Layer 13 of a small transformer language model trained on English Wikipedia (17 layers, counted from 0, width 128).
A neuron's activation on a vector x is squared ReLU(weights . x), where the dot is the dot product.

Input weights of the MLP neurons that the questions are about. A number n stands for (n - 128) times 0.0073.
n21: 127, 183, 132, 153, 127, 62, 177, 157, 114, 82, 40, 47, 126, 154, 173, 156, 85, 135, 124, 177, 91, 116, 137, 183, 94, 169, 101, 99, 97, 152, 164, 94, 135, 149, 188, 80, 133, 115, 114, 109, 114, 49, 144, 214, 174, 108, 101, 101, 96, 119, 36, 148, 89, 105, 185, 83, 92, 151, 83, 133, 216, 151, 63, 173, 130, 119, 65, 58, 126, 80, 75, 105, 75, 170, 202, 44, 129, 136, 171, 95, 66, 190, 105, 141, 111, 121, 99, 96, 140, 164, 98, 176, 146, 112, 174, 48, 133, 124, 110, 167, 141, 70, 110, 168, 122, 108, 94, 103, 155, 117, 135, 135, 160, 54, 118, 80, 111, 133, 164, 164, 127, 192, 135, 173, 212, 86, 168, 146
n62: 147, 137, 152, 122, 136, 156, 93, 133, 193, 146, 144, 130, 134, 46, 132, 188, 148, 153, 137, 211, 140, 140, 132, 101, 81, 130, 111, 65, 157, 152, 161, 116, 57, 123, 94, 102, 116, 158, 69, 115, 86, 72, 97, 166, 152, 119, 118, 128, 162, 132, 125, 132, 132, 86, 106, 115, 120, 110, 81, 120, 159, 154, 139, 93, 124, 96, 116, 111, 94, 132, 154, 86, 138, 39, 110, 76, 161, 131, 125, 122, 106, 205, 86, 129, 69, 87, 175, 166, 138, 150, 174, 162, 107, 138, 109, 128, 174, 153, 163, 169, 155, 149, 139, 125, 102, 136, 112, 69, 113, 54, 153, 124, 111, 106, 119, 130, 129, 106, 187, 127, 98, 160, 142, 113, 146, 127, 112, 72
n86: 123, 108, 128, 127, 171, 117, 94, 135, 96, 133, 144, 137, 128, 150, 155, 138, 67, 103, 116, 180, 104, 114, 158, 120, 126, 139, 109, 120, 83, 106, 171, 148, 121, 132, 97, 93, 104, 88, 173, 35, 156, 136, 115, 148, 102, 131, 112, 156, 188, 123, 85, 113, 135, 120, 112, 177, 73, 108, 183, 101, 159, 141, 89, 120, 123, 147, 167, 94, 152, 71, 109, 67, 148, 110, 197, 189, 124, 101, 127, 154, 146, 158, 100, 150, 91, 114, 98, 39, 178, 110, 42, 132, 148, 136, 186, 106, 136, 122, 100, 142, 117, 113, 140, 132, 146, 79, 142, 150, 161, 108, 141, 149, 126, 144, 154, 147, 73, 125, 131, 97, 163, 156, 110, 115, 123, 127, 148, 135
n102: 128, 115, 122, 81, 44, 97, 59, 159, 158, 79, 159, 115, 138, 52, 125, 127, 103, 112, 94, 173, 107, 124, 89, 138, 114, 168, 84, 105, 144, 137, 174, 138, 163, 166, 110, 166, 113, 92, 116, 120, 67, 156, 130, 159, 180, 127, 103, 123, 84, 201, 179, 109, 160, 126, 89, 175, 112, 56, 131, 165, 148, 146, 82, 180, 127, 96, 140, 168, 154, 94, 207, 152, 97, 67, 132, 90, 66, 132, 147, 63, 158, 176, 108, 135, 138, 135, 147, 89, 88, 194, 151, 143, 178, 94, 126, 135, 99, 101, 91, 158, 92, 89, 144, 118, 159, 142, 157, 99, 158, 115, 135, 193, 121, 93, 128, 99, 84, 104, 150, 97, 249, 171, 76, 181, 187, 82, 89, 67
n120: 143, 141, 99, 153, 111, 110, 136, 117, 135, 120, 139, 117, 85, 88, 122, 169, 153, 176, 123, 174, 88, 147, 152, 159, 133, 132, 66, 140, 138, 159, 150, 106, 133, 97, 116, 111, 137, 133, 98, 125, 101, 104, 129, 109, 133, 122, 142, 161, 100, 166, 105, 111, 154, 87, 134, 94, 134, 209, 165, 108, 139, 173, 113, 144, 147, 92, 182, 139, 130, 119, 138, 152, 154, 121, 145, 200, 134, 121, 87, 128, 126, 76, 120, 148, 125, 77, 148, 112, 161, 136, 164, 130, 109, 136, 113, 109, 156, 136, 100, 99, 80, 108, 106, 141, 72, 162, 142, 153, 122, 191, 175, 205, 118, 108, 179, 138, 68, 62, 159, 120, 127, 141, 91, 151, 141, 98, 172, 112
n134: 106, 95, 105, 160, 111, 147, 141, 153, 172, 89, 130, 124, 134, 96, 142, 140, 114, 155, 129, 118, 133, 139, 156, 139, 117, 99, 124, 157, 106, 82, 129, 168, 100, 130, 135, 87, 140, 124, 104, 139, 110, 154, 146, 141, 162, 120, 74, 149, 139, 150, 82, 129, 114, 133, 142, 98, 154, 115, 119, 113, 120, 139, 101, 142, 145, 157, 168, 107, 122, 89, 153, 126, 93, 143, 127, 158, 130, 141, 125, 146, 115, 77, 122, 98, 123, 177, 97, 120, 140, 113, 138, 122, 171, 140, 161, 150, 134, 132, 166, 98, 87, 88, 74, 196, 158, 117, 111, 124, 139, 116, 126, 89, 84, 106, 117, 122, 138, 119, 117, 127, 85, 146, 140, 123, 141, 157, 140, 135
n196: 131, 128, 129, 132, 133, 125, 143, 122, 127, 64, 132, 122, 163, 131, 121, 143, 132, 170, 125, 136, 139, 114, 128, 154, 92, 127, 113, 158, 167, 159, 133, 144, 114, 82, 141, 141, 177, 100, 121, 153, 129, 160, 115, 116, 166, 119, 134, 150, 171, 112, 102, 100, 122, 158, 149, 84, 128, 66, 95, 115, 132, 117, 177, 126, 141, 125, 106, 125, 145, 153, 114, 127, 116, 134, 112, 105, 125, 153, 135, 142, 112, 148, 93, 109, 139, 139, 117, 157, 81, 149, 107, 170, 138, 91, 117, 90, 131, 136, 151, 129, 99, 110, 104, 163, 149, 115, 140, 145, 117, 86, 172, 96, 158, 84, 154, 155, 93, 155, 108, 169, 153, 107, 129, 178, 167, 136, 90, 135
n330: 120, 140, 137, 125, 166, 118, 80, 90, 150, 137, 136, 169, 124, 160, 156, 179, 170, 95, 111, 187, 111, 99, 181, 144, 136, 76, 169, 81, 164, 111, 121, 111, 135, 80, 143, 128, 123, 167, 128, 116, 178, 137, 114, 102, 104, 72, 138, 99, 164, 73, 134, 117, 153, 156, 136, 113, 112, 151, 125, 153, 117, 128, 185, 111, 111, 90, 131, 117, 201, 93, 110, 126, 148, 99, 152, 104, 164, 115, 147, 198, 74, 127, 168, 168, 122, 128, 157, 118, 144, 131, 73, 167, 149, 172, 128, 133, 214, 141, 143, 129, 44, 97, 24, 127, 183, 74, 150, 134, 147, 114, 154, 166, 113, 113, 128, 92, 112, 149, 106, 147, 87, 135, 152, 135, 171, 103, 128, 160
n335: 141, 91, 127, 106, 111, 133, 167, 70, 135, 123, 120, 126, 184, 111, 156, 152, 135, 115, 78, 126, 165, 165, 54, 142, 158, 136, 137, 160, 157, 167, 48, 139, 166, 175, 175, 144, 127, 131, 116, 149, 115, 76, 186, 197, 53, 123, 160, 113, 105, 115, 112, 170, 64, 117, 56, 119, 131, 131, 147, 143, 143, 200, 79, 137, 87, 204, 130, 136, 118, 78, 93, 206, 109, 69, 149, 83, 147, 147, 148, 80, 44, 116, 153, 147, 118, 98, 153, 114, 137, 174, 109, 87, 148, 134, 164, 70, 184, 160, 107, 174, 181, 173, 184, 131, 95, 133, 127, 115, 168, 156, 85, 142, 172, 163, 171, 95, 105, 138, 204, 124, 86, 120, 111, 137, 162, 82, 99, 128
n411: 138, 83, 163, 141, 113, 116, 142, 126, 84, 126, 121, 97, 125, 92, 77, 138, 134, 175, 158, 193, 113, 126, 110, 62, 141, 127, 164, 72, 174, 170, 155, 118, 96, 137, 110, 183, 139, 103, 108, 115, 140, 50, 152, 133, 143, 146, 99, 156, 103, 158, 103, 110, 146, 140, 108, 121, 113, 107, 163, 199, 177, 134, 131, 99, 147, 180, 99, 81, 154, 154, 111, 69, 115, 89, 107, 186, 120, 49, 152, 76, 112, 115, 152, 95, 101, 134, 128, 96, 151, 164, 140, 166, 114, 172, 132, 91, 88, 69, 147, 134, 184, 143, 132, 148, 102, 73, 142, 167, 136, 119, 170, 101, 86, 93, 153, 143, 120, 93, 118, 123, 124, 160, 145, 147, 170, 141, 155, 145
n444: 126, 112, 115, 103, 147, 123, 148, 111, 125, 119, 139, 83, 119, 127, 137, 118, 151, 147, 109, 137, 171, 111, 96, 164, 132, 112, 124, 139, 136, 132, 121, 107, 128, 153, 142, 147, 142, 160, 165, 160, 160, 108, 158, 103, 121, 131, 140, 123, 116, 104, 161, 102, 83, 155, 99, 147, 173, 149, 124, 92, 166, 167, 121, 162, 117, 179, 94, 125, 157, 117, 101, 104, 110, 86, 108, 93, 134, 151, 140, 146, 89, 161, 127, 134, 143, 148, 122, 127, 147, 163, 123, 179, 141, 155, 163, 132, 103, 116, 153, 181, 118, 159, 130, 133, 155, 100, 126, 144, 132, 141, 92, 126, 128, 97, 129, 138, 132, 163, 156, 143, 123, 82, 102, 142, 136, 147, 108, 119

Each question shows a token from some text and the vector x that enters the MLP there. A number n stands for (n - 128) times 0.047.

" the": 121, 147, 99, 132, 137, 125, 122, 142, 139, 102, 127, 118, 144, 128, 81, 130, 137, 112, 89, 107, 127, 155, 123, 124, 160, 129, 129, 126, 118, 106, 98, 98, 137, 125, 112, 104, 108, 107, 148, 125, 167, 109, 106, 98, 106, 109, 141, 188, 101, 130, 159, 150, 129, 101, 139, 142, 136, 141, 125, 115, 124, 121, 144, 143, 143, 139, 129, 166, 140, 138, 127, 119, 108, 118, 159, 89, 141, 141, 120, 118, 116, 133, 143, 169, 178, 125, 147, 206, 124, 101, 120, 104, 121, 152, 134, 136, 101, 128, 123, 94, 141, 102, 144, 71, 135, 112, 123, 127, 110, 122, 116, 134, 155, 110, 162, 168, 111, 133, 129, 128, 136, 107, 161, 131, 113, 122, 106, 124
The neuron with the highest activation: n444

" be": 150, 135, 114, 133, 136, 136, 136, 134, 81, 102, 94, 88, 137, 168, 143, 109, 122, 100, 104, 80, 115, 134, 145, 119, 137, 153, 99, 138, 133, 100, 135, 112, 123, 139, 122, 118, 150, 65, 125, 94, 133, 109, 130, 124, 124, 129, 127, 150, 118, 129, 129, 138, 132, 107, 128, 141, 127, 142, 129, 163, 154, 133, 145, 156, 152, 121, 153, 154, 145, 155, 112, 89, 76, 142, 142, 140, 139, 127, 137, 117, 98, 143, 165, 125, 142, 141, 162, 132, 127, 132, 131, 132, 139, 96, 128, 138, 99, 108, 119, 110, 124, 117, 161, 142, 109, 98, 104, 132, 100, 104, 130, 121, 142, 120, 135, 114, 114, 138, 111, 145, 127, 136, 196, 147, 75, 109, 137, 89
The most active neuron and its activation: n21, at about 33

"ience": 114, 122, 113, 126, 156, 138, 133, 128, 121, 132, 107, 126, 132, 125, 116, 142, 100, 134, 108, 74, 136, 146, 137, 135, 140, 120, 133, 115, 148, 139, 106, 60, 123, 145, 113, 111, 133, 118, 123, 97, 162, 111, 94, 103, 126, 132, 133, 144, 109, 146, 124, 123, 121, 87, 134, 115, 131, 124, 128, 121, 149, 111, 148, 112, 120, 106, 103, 131, 146, 142, 138, 99, 136, 136, 154, 83, 141, 138, 140, 113, 111, 164, 143, 124, 165, 136, 141, 189, 147, 112, 113, 123, 115, 90, 117, 132, 107, 104, 138, 88, 141, 114, 142, 114, 117, 90, 170, 144, 142, 71, 129, 88, 131, 129, 159, 75, 134, 141, 119, 163, 151, 128, 129, 153, 106, 132, 103, 119
The most active neuron and its activation: n196, at about 11

" limited": 158, 111, 101, 108, 115, 139, 135, 128, 93, 134, 142, 113, 134, 145, 101, 136, 128, 115, 128, 115, 116, 138, 117, 116, 152, 131, 118, 140, 159, 86, 125, 100, 104, 122, 123, 133, 103, 100, 132, 117, 134, 118, 124, 124, 82, 121, 149, 155, 101, 93, 160, 145, 126, 95, 117, 152, 116, 143, 126, 149, 121, 117, 131, 119, 127, 129, 113, 119, 171, 151, 128, 73, 128, 131, 166, 128, 116, 138, 101, 117, 118, 124, 150, 127, 180, 133, 149, 176, 124, 107, 138, 124, 150, 141, 140, 123, 91, 127, 152, 73, 132, 112, 92, 89, 122, 95, 145, 107, 106, 111, 125, 128, 143, 115, 143, 74, 124, 144, 125, 179, 131, 130, 153, 112, 117, 146, 101, 104
The most active neuron and its activation: n330, at about 4.9

" Act": 120, 102, 66, 106, 124, 121, 169, 133, 116, 141, 130, 143, 130, 144, 123, 110, 132, 121, 93, 109, 109, 158, 128, 121, 128, 133, 169, 138, 156, 127, 123, 115, 107, 137, 99, 87, 150, 88, 162, 106, 145, 120, 95, 132, 86, 112, 174, 145, 129, 119, 132, 124, 125, 106, 141, 174, 111, 123, 151, 117, 137, 102, 131, 119, 122, 112, 125, 141, 166, 126, 140, 137, 114, 126, 133, 101, 146, 120, 140, 127, 93, 103, 131, 141, 188, 130, 134, 156, 166, 100, 158, 109, 101, 122, 134, 120, 115, 118, 102, 104, 113, 119, 119, 87, 132, 114, 157, 120, 120, 109, 108, 119, 136, 116, 133, 113, 125, 132, 115, 155, 107, 134, 162, 140, 91, 135, 163, 98
The most active neuron and its activation: n330, at about 2.5

" Sad": 123, 114, 87, 90, 93, 121, 169, 167, 109, 118, 106, 136, 146, 138, 112, 124, 102, 141, 137, 109, 115, 133, 134, 108, 117, 122, 113, 126, 108, 132, 137, 113, 120, 144, 107, 93, 126, 101, 149, 123, 123, 143, 131, 95, 124, 120, 136, 131, 154, 119, 139, 126, 112, 93, 175, 148, 131, 111, 127, 158, 133, 96, 116, 101, 174, 141, 136, 137, 126, 159, 114, 107, 127, 143, 114, 105, 145, 133, 94, 129, 125, 97, 123, 149, 177, 126, 134, 154, 147, 126, 103, 145, 115, 115, 151, 141, 106, 119, 126, 78, 116, 128, 117, 128, 137, 99, 144, 123, 143, 108, 124, 108, 142, 118, 127, 131, 106, 124, 138, 137, 124, 94, 148, 104, 46, 123, 158, 75
The most active neuron and its activation: n134, at about 1.8

" president": 115, 101, 104, 104, 130, 146, 154, 126, 97, 131, 100, 106, 133, 121, 109, 75, 91, 143, 116, 103, 136, 141, 133, 113, 145, 106, 138, 135, 166, 119, 92, 107, 119, 141, 101, 118, 124, 87, 155, 140, 121, 123, 116, 149, 95, 127, 142, 151, 116, 134, 145, 144, 140, 86, 150, 140, 109, 144, 126, 154, 122, 106, 149, 113, 153, 139, 133, 146, 126, 152, 133, 130, 105, 118, 159, 104, 124, 124, 159, 114, 95, 145, 133, 134, 163, 111, 155, 174, 145, 119, 140, 92, 101, 137, 132, 136, 101, 103, 90, 109, 138, 130, 153, 71, 127, 96, 154, 127, 141, 92, 93, 108, 108, 103, 160, 92, 123, 132, 128, 145, 118, 122, 143, 135, 100, 138, 131, 131
Which two neurons fire most, strongest first? n335, n411

" reach": 146, 134, 121, 132, 119, 131, 153, 153, 121, 130, 120, 124, 142, 169, 119, 138, 105, 119, 133, 79, 122, 129, 109, 128, 112, 126, 120, 109, 131, 108, 99, 118, 132, 135, 130, 93, 135, 109, 151, 110, 142, 81, 122, 145, 116, 120, 154, 148, 107, 107, 122, 150, 126, 115, 147, 159, 135, 153, 158, 161, 133, 112, 152, 133, 149, 144, 133, 157, 147, 159, 120, 125, 120, 136, 143, 142, 127, 126, 128, 83, 86, 142, 125, 130, 149, 144, 137, 191, 134, 115, 92, 123, 159, 136, 151, 159, 90, 94, 157, 123, 147, 130, 137, 103, 104, 107, 149, 120, 130, 107, 135, 97, 160, 115, 158, 114, 125, 157, 152, 174, 135, 146, 184, 149, 128, 138, 133, 84
The neuron with the highest activation: n21

" |": 141, 131, 100, 134, 155, 134, 129, 143, 120, 115, 118, 108, 139, 125, 141, 119, 121, 127, 120, 109, 98, 132, 101, 157, 164, 147, 104, 124, 148, 114, 81, 100, 142, 133, 104, 108, 131, 114, 131, 129, 142, 97, 109, 114, 125, 124, 141, 154, 95, 132, 145, 146, 159, 99, 156, 154, 140, 158, 160, 133, 138, 118, 125, 121, 156, 142, 131, 118, 152, 156, 134, 128, 111, 130, 131, 89, 124, 137, 93, 113, 90, 117, 130, 114, 180, 120, 139, 196, 130, 101, 139, 115, 125, 102, 149, 130, 98, 116, 105, 78, 126, 116, 154, 104, 128, 139, 132, 117, 93, 120, 137, 140, 159, 89, 183, 143, 115, 137, 150, 121, 139, 111, 157, 114, 110, 151, 157, 151
The neuron with the highest activation: n120

"=": 139, 130, 100, 101, 144, 112, 152, 152, 151, 119, 120, 107, 146, 134, 132, 136, 114, 109, 103, 132, 102, 135, 114, 125, 169, 144, 94, 133, 142, 106, 97, 97, 145, 131, 116, 101, 114, 99, 107, 145, 155, 145, 114, 132, 129, 123, 155, 144, 102, 155, 169, 166, 151, 82, 152, 163, 149, 163, 135, 151, 125, 128, 150, 108, 147, 140, 133, 142, 139, 136, 147, 92, 129, 96, 103, 105, 125, 131, 130, 118, 130, 146, 130, 123, 187, 131, 134, 137, 118, 128, 112, 121, 140, 113, 116, 173, 113, 129, 107, 90, 107, 117, 148, 84, 111, 102, 127, 111, 86, 76, 115, 119, 130, 114, 167, 104, 121, 142, 127, 170, 142, 126, 141, 115, 136, 133, 147, 124
The most active neuron and its activation: n102, at about 16

" each": 123, 120, 107, 126, 124, 125, 159, 158, 81, 152, 134, 132, 172, 148, 83, 134, 103, 103, 128, 100, 105, 152, 161, 134, 149, 148, 99, 127, 135, 147, 125, 114, 162, 148, 136, 100, 129, 90, 126, 130, 155, 132, 113, 129, 125, 101, 98, 142, 119, 132, 138, 167, 154, 76, 129, 142, 146, 138, 106, 151, 131, 118, 152, 101, 135, 140, 145, 149, 154, 172, 112, 96, 116, 149, 159, 142, 127, 130, 142, 133, 155, 112, 148, 109, 155, 126, 134, 172, 122, 107, 113, 103, 111, 148, 163, 122, 93, 134, 128, 119, 108, 129, 137, 122, 120, 110, 120, 111, 106, 85, 143, 124, 108, 115, 130, 156, 117, 156, 144, 135, 142, 121, 182, 123, 114, 149, 125, 103
The neuron with the highest activation: n86

" still": 104, 131, 114, 123, 164, 118, 141, 134, 99, 118, 103, 98, 149, 160, 120, 127, 134, 118, 104, 75, 103, 154, 137, 109, 173, 135, 101, 116, 173, 120, 103, 110, 119, 129, 136, 126, 134, 96, 114, 101, 149, 131, 113, 113, 122, 132, 127, 171, 120, 132, 142, 170, 132, 78, 136, 142, 129, 137, 146, 123, 134, 103, 139, 134, 160, 118, 141, 142, 123, 163, 138, 88, 89, 148, 155, 119, 133, 126, 146, 103, 126, 160, 154, 104, 147, 141, 190, 157, 128, 115, 122, 95, 152, 95, 135, 101, 108, 115, 143, 91, 126, 115, 154, 119, 127, 92, 133, 141, 106, 123, 115, 121, 133, 130, 145, 103, 122, 139, 117, 161, 145, 113, 160, 140, 127, 126, 118, 112
Which two neurons fire most, strongest first? n196, n21

" Ra": 119, 101, 127, 113, 123, 147, 140, 159, 119, 132, 123, 146, 126, 122, 107, 114, 130, 146, 109, 96, 162, 130, 141, 126, 145, 134, 116, 144, 92, 67, 116, 101, 128, 138, 120, 101, 90, 114, 151, 132, 130, 144, 140, 92, 119, 119, 173, 123, 132, 118, 117, 140, 113, 140, 156, 140, 133, 119, 120, 133, 139, 104, 146, 120, 153, 143, 140, 117, 153, 128, 117, 130, 118, 164, 133, 112, 129, 139, 132, 169, 119, 116, 113, 130, 187, 116, 125, 135, 114, 98, 129, 116, 134, 110, 134, 157, 113, 115, 102, 71, 126, 127, 143, 134, 160, 139, 122, 113, 130, 106, 112, 128, 116, 114, 159, 103, 131, 130, 161, 121, 134, 98, 185, 102, 50, 118, 153, 95
The neuron with the highest activation: n134